Layer 4 of a small transformer language model trained on English Wikipedia (8 layers, counted from 0, width 128). Numbers have three digits each and are written without spaces.
A neuron's activation on a vector x is GELU(weights . x), where the dot is the dot product.
The model reads these tokens: "as" "ati" " often" " act" "ed" " as" " a" " go" "-" "b" "et" "ween" " for" " her" " husband" " and" " other" " rev" "olution" "aries" " back" " in" " Mil" "an" " when"

The vector x that enters this layer's MLP at each token. A number n stands for (n - 500) times 0.008.
0 "as": 607552506289440339633386476575450543480289558678417539581522367436742536549566550381354478484463408464637625675541596610351473675675318648511447682608467655427677543362353472491395534669595607409492603474403720575518414613378519500329559245467537399703531572615694327556305345237566429397530628452739154421551451485535569429312645690391628552566315174503448565364310608462604426743353
1 "ati": 591584645391408543593431492504517539387415502533355616483620436459708517348602661343259633484469380353673709674523534444513541607674359774535462488585474616378459463268556450450400507698688427408437618391513610633601469649464448657586517235419510463741568411590588383580267255256501377456588703361566199244523461418637409430321712635325692485551422302498385553547394665564632423633370
2 " often": 484610529507450443647555451450389386306490588512431650548584372431582568461615542449286566534546343442616740665638556568433575664636452622636460546629496675346656327288391517381430670588624523470542537513442611684601472615553415656480484255356441494740559428537538232587247280164521345566546511429619219246553629446577522434437776677425522548571447252478270431508326538647532359666333
3 " act": 578579578423398369673467474326552416347480610438355541465569404352477548465572659388235638657517305478558735700689556650477516633647441680661619535510513685450566394349349414414378569501561410412502496494534626563597494653488550595582517251461437459744651431582577291624269365268578397465570551577611306389527602486511528382288761665443621575580394077459376458540181663542500337630448
4 "ed": 521544700380444440646511400476478368383494518493309500468628496414633514232616733459284607623507407450393757742620548451513550615763346671495552655559588552457666343301581392307451768543619516451436461459539645602535370555438411663572423281470423449731474410554543439615331365191578425403530590490594216342469503462524439539409657707435616548490399251445338650512294759602491373686374
5 " as": 602595557514400407672561478425533471372491627586343656480693487347624549320651642378389514676408348477558674696554627583524669656641448590520481602568439521437570253402388440408335568484574530430579488490521686591484401570406408669499535277470456418773545462524497338530247316227534365559433577394741182310550462388450582459459753740415469539629528197495294470520316734573607334717373
6 " a": 508561638446456515686529549510500411412450677475417622308506521421538519421670634445417538517362242470491740584521607698471615673696400563476552609578608573366561357367548580485414438480592562362612603431452707590514322703392419714395611210574380563664505523575467342555328291188474404492422485486722080279615467426491504473358739651461627579523540225564382557438269698558529415572359
7 " go": 569650573351401378632650508456593396365543635462337607536591510516675524398648647557320504363351304487572710536547655717456604610693395603592511508532642680351602509335476348473413509618554398531537577520489810708548390616366406635544535285361515469732541400425624519761332301202412462481565579497490172327572567455476466437310652567400640486616456156383357502507332586461550285584403
8 "-": 603614630357523427580430544370521496326413587518326640545633420564632488395660667464358410657416311501522676568576679603478544635742467615480332507501517577350477440378606513492277414545593549514526497440554746565421364570437391639503583217392480513843446434579510451574368261153473379486438694553741320329643454449482508445410717461539747628377366193345304667516298715585510478550483
9 "b": 500604614342524471534403632481636400414391531472425627561642474506660375396481743440224399626432388460467710589483513537385521545808317678577451527649548578437463462405587556402370466634611529514567429610461797640502311585477372486535443240319538521777471435545486534617272200065355519441491607552711367312488505408648568484447676558574634580381381224484457497491295679618587505592560
10 "et": 622639696395477427592411543508623474217459363488451554394619490415545460429588626459290531584449323442580707574530505492547540582950443762511506559507445614369498570328568609398448531656676483468491497458481767567523458592454286609570499257465416521691505456639521571705259290152436405387486593573493244356593546409506495458349628517438685553397334234439382713513277703481591425607460
11 "ween": 572634664348484482752469339516619547432518584526252611491541428434675624456604656396271443571494251482424668536552592515576572634819436578513433646471612539439603553307558540342482639679641512415594527399362729618396245591428419659481436423193417495601382383616633458666221245303522405453537710464704276326547376389498451504540641602332574475415392250420388637516395617477659449664396
12 " for": 497631519368411395699447469542578510307339566612364688476635482407721536357610587473371495543541267502536848642433627606616654519778332638530407651511434478522500441412481568494334568510679573298472532472444676627472393494384393664576453407392466511704487471613539501458199237233529368546475659457673157324442418416512435585460619682456571553544503274374330519572354745449674483601301
13 " her": 521604501401412477742536505586521471462504743482295615363517488426599515407575648573357376411435302429598753456511601624584603572768344718509506610556478537455461461308589513483428480572578465328517631469430771589434463582427421605459611421464487518608571447520609350487388296244275362466479668570650103245361353568626546514412685652478643572524495177430317567556295683575644527668180
14 " husband": 558502487409393454630550562545631544372582548548321690447589395346716548369581579401282440594503308407536793449597590476542501688794468696611489576499390637444491488377459440525325432459647428453380560472500676647530558572396357677501572400425484539664593545466547289527332359136403490372629631619673188244428451528599553478494677518355635520553407161306362577553363632614533517781285
15 " and": 485597454474367450661509486484568443356454598696332682472597479456638474329626601485355440562445413301615700614475504522560667617699379672495381510544418654444457378375486584518398653491581472289574620402466769623428654578435428614500470292381429533784446449483555290470251176179476549498454608552607177294561489493488597517517658642587587559621439189343424545520325696617501486745336
16 " other": 472491409424488487678493539510484507331448637544250629482490422421672564343747646429262522612515275475551688541594594554482656587733456591539570601640584541372456466322471592438337488449549481363466609480411697634540528638534435564548559297454363556589555457581482258552300154278500371567607608601618024260500467619480528474462663700404581586560483238440391494615237717532580574634378
17 " rev": 439651537292358364716510492409558406406533767483303617537585406305708526312587587382247650581605526334538806626512424536540619561694372621577564714499627570479532489398589470470300414637485524341357467603516672602510328740546540634420490429435421479583601515531469419388245266228485475503557634537616240462484577614428575418475757609405620486508344068578427392601430518436535493603471
18 "olution": 615597578316518481713532298492598470282560382487344623419650412343724481287542526312211548625598399323552708531482504406508671660808265714493469631549569405308481540472579435366442621535547462375383469500509602525570436631479587673473629374483380484663640519566547364579340419343505488354532725534598194347449511696538531499355733607482622521598270233439383489450256698593540537629419
19 "aries": 635650630360494479715547458473512556338580480583360680432632397330586518278535540343208480574553369373552702603588525381571612601649314587550544577584484539341585627327465483386405622460535456388496450620555542598536400647495495684531549362414365475715545523525589294563318269287543410370500873584659107314497505620601488503412672659355699407571375337411301450568399675662446484627347
20 " back": 556756574222483424605489419469551414428491620481420646439691470451668567316709691474282463550558226405365682587467660580472618589621305675632513590529453429343541545293477432422435574456545415525597616576525710653491481502393379691613592322395663575573539471407548402646310338250609394517580687648532141275504468486475526534469754622375595525515306304346394433483253673430610448697399
21 " in": 653678490342400558729501354468567529332279595504457595390718504399675522453628635417247416558510277456579769666466566532567680494701346598504519604393466508438565312443408486461428519587739566320451569405497590590465422592354457646572509313374588511679440478595634346522242295281554504573489730528729157309542333437458462606441700690443503545488355301444392610551290688411597517587421
22 " Mil": 628584358286439498586586404523613379577413654448262669406722344425782416419633542434358390639467212448512753663383644602541568668680344711609488392497508441389516417430423385466349503626761396342643536600549644592428464587394511519594605273450616495688601472532605261610272371314537355482643638438619230292510442562602548437415583657346617413623366242285564596569333618433623520583526
23 "an": 680513475507466511532432563407610445518381461435450661440741290362616323260634517421334345612490226324602706599555561497581554661811409713558498400469440487391467441396481466436336613619674425348449582466508580561369475547313440541644589279583650518704468477601623380677168254300490487598457682371635220256590487579598544577551678698366721455626367323430462654478393577578510524629456
24 " when": 450688531489425368722493445412535481341507631611382597476609434449692543414640491395332498513506417420590661706589664642447683644706436543485508417538398551455473356381382448484368466587576581375589606403413710636501422583444477742399522295308546535630621400624562313528247133246556447519525571331705240299466436512432511465534635816517534428700508176349391540457373610644601576709352

Each question shows the input weights of one neuron of the MLP. A number n stands for (n - 500) times 0.0015.

n228: 710625449406472356650519562500639388368627395598588455604417438645338524463565489482586455411340648449515789454553419359427602582415492529345627429672663449527546344695515409427293690282442438484354529469613641582444511468213434576493369527516622409607477470656485827548765627496518173365431573782459478854444482796357573422507409372500385517592534485625229305388409489568368263374676
On which token does it fire most? 7 " go"

n12: 623545523262486385392476525476582517494506413617767482629632426479509444664552403538429548450309478404331300436397342592593561366450584561551551500553530519457411716409382794541466404466691547475688507578381414575402430400754471382591310558456552621515485616630616459464474574469418347455346509427357556643512432386644488598538629503497521450452282642488558566497488458548512634500425
On which token does it fire most? 10 "et"

n272: 447530352619549492465533483620383547420433557535503467403426332360505525334436632500513658399506346637513598329669485543539541446454455474552524725571476517576386304654575563437456558402442349300443656585686508470389415454494661522397458417327497593436522558388350601460642397497452489416524500582646567514562500581592553495527419440610505447491481530603522573446642541364635632357528
Its three highest activations, in order, are on tokens 17 " rev", 13 " her", 16 " other"

n493: 701637306610725604517608454505453505424463472541444517701454497486519618538479615495592367403524414527427611520489437412636346344588540411342572526603577570440531379611484503473418535524477500601550533535494500478572492458416438340662435548468350631565514522486419618481473545486510439409605285562387385548500671659397418431587461576478399397497517394492292639354608615526557578261500
On which token does it fire most, and how strongly? 16 " other", at about 0.31

n183: 500535313598526581746531500630251470548564562577518312461620461442483471476635571382414500543345679460510411412332619394403689417366489419269452540432473500583383592364497482520599588619272443471469406489526644462483364325268402539826269479605444560660543503469449426483515685521634646413466628500417407704462316699782496448531572319562407539426514542690673351493486710730392274356489
On which token does it fire most, and how strongly? 19 "aries", at about 0.24

n74: 618565472411611464251397597615546475489506351565419471566865343607460560443560515826539523527687488557628708378541582555378559497480612417661760531543526580388488413603483414503522531531512376293451475524588535485523546450653480387346410563286544500448503426474466416453653425407451497471429422503573587411550477629438515453431588637564454489419573494440381515430591295556491500363375
On which token does it fire most, and how strongly? 2 " often", at about 1.6

n442: 432427488752520680518434740375576336606614521383340443457364556685497575485643665477466328385554435520424407439518451331462509446518612570414527535541740560509568343447571290366394453577509693506572559419590580476560491680453418308691485411500377713382482605524345663539471472525523419482517460479371512457506491636437586428403438634473577506529431591538503596476316415560321669399381
On which token does it fire most, and how strongly? 16 " other", at about 1.8

n234: 452567461494413494586451627480533440472427511519600316538623447557671495427398512508508537618448503525606479605428494455497494399455533274391686671346703563515564400649582619564740570418479583378568491682543559346355534587368520477254394404491386697387646382500536482511466509477444537297370336520617577390549410535595418509545436649528494521375432385522579443548638622359464556413479
On which token does it fire most, and how strongly? 17 " rev", at about 1.1

n252: 413506483566446480586454461687646483508633391460558566582645259358472679511400327542645500366301557514531574430433546500633302473509697433543466542404401500589391576407494646620464576582754458518612450497367594423526480330410581520326541462638435610407320389395522601411395559430424503491428523483408457310696494529497582440517379451619670623442597546427597480474442582615463531512569
On which two tokens does it fire most, strongest first? 10 "et", 15 " and"

n437: 469361461657331399706553361377503392451648381657606469561690351463475439686446624461461400742320435539659596420604369466500667434559562494467325651619401523484535613521271614521455393503468435467419371461523337404329540423421445547402388570579780494454538584534348620488607458733523487481518503659587367500534564433632529450564579543472565570463671544305513362569601500447543227408480
On which token does it fire most, and how strongly? 5 " as", at about 0.79

n88: 441692505484500455419396357413486557503524523558677516489560659585454551520517553568351403522398581646409578423571486459405542440456586558393508536576528631443428508457423524573562416537497524492415525614517444593469597579549462418449583349497393592382662519533485307539583276452395607609324317589417467635576426348667436443653395389508438437517438584543616635534401515367459561555592
Its three highest activations, in order, are on tokens 9 "b", 10 "et", 16 " other"

n368: 494602309500601571423654608409439509725553580599555482359545497542635514452543385417474491557370446539554465506651378427482481509285557497409638236587515613573437438542458543387655399544522456624619623385510322424549617401548437497371635578465414621578522428642286542323254569553558531589547334311598588428334386575325635494482511500494733366454540426425425583286475552468524655686510
On which token does it fire most, and how strongly? 24 " when", at about 1.7

n363: 639485650478355549458494491530291612485577494441430461642333500446355626667552610506566654761490615450647451512506416396616348314381484494605611617529393547506503430518506482448517389348562329738661582653378420557470562509560494463253343371277555445606512403640518513509494574482489479608576641594485527497368535605627586488491647360559355561574542394588430365395467608466482593287503
On which token does it fire most? 3 " act"

n445: 400560574438424550409578595507433466710406465725485401475331402382469526568580589585383482489485642715462482486535598490425394460507722254630276596531545611344317537428705489330510479577652420518395489485530607308692545490640438528531457396496557443535522450382541388388646363267365753454537672548574663714254252309247349710497533530476389461541657504774496577573479543343298517596698
On which token does it fire most? 9 "b"

n326: 553487500638509439412639415522530527559400450515557361332477581746583711500497481387647589575493406421325613673437408590418570656435471595463248536451428662493352490438653580604671546359581396395513418631534655359353485659391552583457581461464609471488600426301301457516571413619435465308326487565333547458320349484541722566537583543500394436571459621586542245491608396548466482704480
On which token does it fire most? 15 " and"

n180: 527412356580624649606467477417581474441626527442602294542437506503618447593311567542531610458715489529505666528340518484489420490505494636584486474465594417704679459540495541489552670445357364383416521310333656584568353508440327478361674519680535459605447480565341471432494452519426423445484400548462527434423463629516469473497418468387524675433622599535353544538580448588495516403528
On which token does it fire most? 13 " her"

n280: 534508405572475357479452640427536429586445569470602377511441365521497451487333478593470553745644456570552555535473692361551460487529425456486426321451484366483584599466492390407447487467503412489503480674506487503384185551336547489477672514567644602505481674329567492569548516595408615537557581492580624408452505416580272444565495508639437525491579497617516516595364399520627508567395
On which two tokens does it fire most, strongest first? 23 "an", 22 " Mil"

n241: 383467612581398603405557426388491531512684467461386506457603626515453295459452485486506482639684540564599491412626385538748464651344509529554708456523474459389454354503733310393423602648463556450542364633311438482556608656522200648605479506391513645512463513423468481470420521527500631482434576354328630346569582552494460417494380427671574555532580398401418500399458528395622558343562
On which token does it fire most? 4 "ed"

n204: 455469509516422651579683626662336500467506436531487360453519500392262633675451602615468637440526484264681494515604395524438482596392522565789424478476647471638686471476557565324552521384556481519464378446630413412585461402510536515316438367564428718374609530599332358506471562416263564384397497349491687451646461662515333512542426565329482525604551540438642503521427506503524603592503
On which token does it fire most? 2 " often"

n210: 500524399531523503481511483333523554392431511463563419412537350503582438526706590479515279517360525490578426533551402561645522518558403487378457427393468348689451195537548628542406445526630492447564497447546381615543508467396492427416591689455662476455516447476521554423600681451528470586334448529607386277578495459470571572597480383532537405391471660487369599634621594411607609606514
On which token does it fire most, and how strongly? 21 " in", at about 2.8

n161: 395453475505520347507666490411478574559481586539562472410356490521582537471394545552467540380611538527618352353456542461509648318456493450520366437509541466560445369541456535365416525538498490546488492435600484313451532381568618599489507410522500599591483510502439456516507379469609470707545379391556523441584475476342540615566565539564514619557542516505564440516568480355627529486597
On which token does it fire most? 24 " when"

n436: 563552500412413482480456304528543507612589485576739495490647410460505626435530391554600695442600571458455308427456527505480557463364436510543520326615555688513521503628503588330381423463563458577391564378610422409528447549618552575605361570561533446339463493510483427520574272438541500538542331423500386529536535500536513421455462427593656498467454564542648469490405469597545465673420
On which token does it fire most? 1 "ati"

n209: 314500538534602407680444375458507563516614448354441378503562689432474491293337563468519362280448415456545577557540426494487374575545605430362317486315506644456490545548516527677360541310497561653523724497696494617399606481579554487446450550555588464519878600568567538279528584303472408353481567506497591590434616641382179611401479430552574616678451629615384526510444556348196618477500
Its three highest activations, in order, are on tokens 18 "olution", 14 " husband", 19 "aries"

n1: 552516572551429500456604541472470462476471641445620469389572495535511574550488516487555584470634463509450493520489502542662368466378484509379584558517476356546590667498428466532441539548464452507537646459457371683324411521630601451463511561535560549583591397478453406557498511532471447423372453463597491498518541518582468403602523404528535461457379661316473480416398588487377502500445
On which token does it fire most? 20 " back"

n179: 629640500513612484667490460484595580560381478428623523401682460420554393591497572544466448360657570575343454575494586602466675567360767390473571507403490581610549483683506549581424506402404304403542591326300481500532481396258528565572411589648535578478467474392569555334414266582621577632403766513330395464439342451381470411387551517494592422507628519644317571599674296332597281278617
On which token does it fire most? 21 " in"

n49: 528424545510595351719651627651404644564677657445350327311382675537666590598337490372345393558553571460604519344389551432585456560571471527566503266485707546717353443454416506491598772371381422536541510493513475441512417619405564621656381516703483380361436323664476420547436484657491522450436526512556466541541405426535484547172347523447457599483516579485484513381487488429442503583575
On which token does it fire most? 11 "ween"

n35: 516596370345538350508396511516466630604405521421551426443603495573627461614600454577465500489421514574699642395305278461444527412406360469452352428472440481404589365518552559595455495583405467506592408547750346429666427538578492422464576605672566447453446543487487531574477571484560548370382532557471534481577479524659435345528411463615615397571484500391500619584516610430647629511420
On which token does it fire most, and how strongly? 22 " Mil", at about 1.1

n68: 419511492764508506528318641542410497289686245447536440532601351452492434511525641574492480611539453368494509664546573427505609562394491420584639438564573452377488563625394408344408574470608415538596392412482497517534611667536586669514552520601417251486486541265582632475464477549606415509412480475588497376534431564602341508658540527615464345515545594392408514393600503511331489583462
On which token does it fire most? 19 "aries"

n510: 401313719447573422607389552404486571474483423612382540551479507450523575471605442536510365486700732393408497514669529497316463554560375314443661584660507570458568585493341357494455454449362705863643656367471305443560592583560294378579582418546677358533473437503324582680568679606522463550325651484286347286446566431567524510389557447616447363496513554575735570226355630478389490497479
On which token does it fire most? 0 "as"

n308: 497582462647509352484549628445706428382557422440372500450285426426548579322606401753568199611684446547522440556539416600683707323593466713507533527309481343416620483755519497516435383581477453551464772425556500529393439472527675391376594576295444655535470541497573593610605547633387275454443533455396429560392532647448527302392433330551523439559289497382540363445546568621665503470459
On which two tokens does it fire most, strongest first? 18 "olution", 13 " her"

n178: 392463455556447510487543345444556500516510543485585383670510483490523491542482510368386433514744503497448603795309289599458389291658469617500407598396536476472724553653664399590630571332435407590424518611586523470546340348597740412617524588531547779539558494418364574308500268514369283530632578406493684557417399244457537659445444486451316543624414627334480567447467626591260516658490
On which token does it fire most? 4 "ed"

n15: 488683515591518617372538432580437467463542491549404613701477461315436407430527503488497588390550632213555513471415433432557566610565600618480509451509586457406245755534198595500491609598401419468553466523453402329615387393539451560512327611624433491380264492401518437584563494602585509494452570463528676383478506494775560531445436417642543610370503591725418578525440621648259355649393
On which two tokens does it fire most, strongest first? 19 "aries", 18 "olution"

n402: 480421270606621558534649290547461558635424581525808568566306598340411522510339541438577591472417727340243635552279533527461558622473647543365412411576370574706555446345370579618445493519555273633661614279507450624466497551634559500543296534613376531467514309417559575597504566387351439622418435533335480503439636479557524480292560586490330710597392446457469392544415806420454461555592
On which token does it fire most, and how strongly? 15 " and", at about 1

n131: 520432460460344565412745412465509604560440380405612403419398625459434530511557461560422715512534524463629660542681570439491515612497476380466500463532445519384296653598605348637402406489476445454515433531588497477500540357414425661425274503632706429416470558500443250626591370524602494650634599394538319566532341581680530453652547497581430697506474524578512376526580425377572371333472
On which two tokens does it fire most, strongest first? 1 "ati", 21 " in"

n335: 598444596586536630477430367385605542500293553410478327314518742509695565406402598477430485570525500548460338563509390679330621380355509338534550672489497561555521565486526467520436489397581418454576627524494367386468623483776406405469500413476468485572677547445367432474678500569613462638591563331474509378468701530579312584420533571555497413428544456514533409308641699483420480515387
On which token does it fire most, and how strongly? 3 " act", at about 0.11

n67: 416178441518442443365521509378401661416539571451563470548380576258523470468630521494497465448300494637580579473289475584605357494392628583509482565618651710372476516364666434457576471312567594718523564518573456503389558570405560652701491554374554619413434439468440600500418388515591447344677461514406477473429532470624314620419472447494433344462468518529689544614553422525629534452580
On which token does it fire most, and how strongly? 7 " go", at about 0.21

n96: 411442477673491616611479503637465356479664440531593579552440444572497408368432537456549500463516488389312351647491302306631354566536653526494380434565402528419534574538369588433646529629447357431527425597387604563545453420573568662641540543591324409527318478360503631503513694303438621325415697621434515445500521429690691665556523362446426539342362564415344566506436528389659523509685
On which token does it fire most? 10 "et"

n421: 503642340512494352523427603414478562440500480373525658584485669480557383494491631520469436391435530613497521384435447486446547511581582457522628491614601561609327438380685408517539665442389440275454487391625463497677566353509597518400497429595522512560467455457528450639694596616629503465537563326413410438635532500389592404394536714255416541522770680466349512599406403270503480450509
On which token does it fire most, and how strongly? 7 " go", at about 1.1

n231: 481343338636466584456600402380594436457349558479529464361436552415598521376599508532518475377468509401508708590578533568650416518311477346377439523576508532491698512383273424471505489500494388532483362581378516403500429598607497635608602463633545497416582570434403629514524571644401614564379463554787687444492329460655472627397547432516464446473467478624508641533461521413619452520532
On which token does it fire most, and how strongly? 21 " in", at about 0.6

n251: 418537494426485369583466663360507364376598445423579500371387449457560580680533663518453466401336662602659538600599447378500338626415542620210583494680676613414560366500366519405389506468456538516580667433675615466693470456564443366581396591197540484555434649387368614417642503481436488552402500560466649547593524563389528316545370487594369460747337425332600565549503573459587494491407
On which token does it fire most? 7 " go"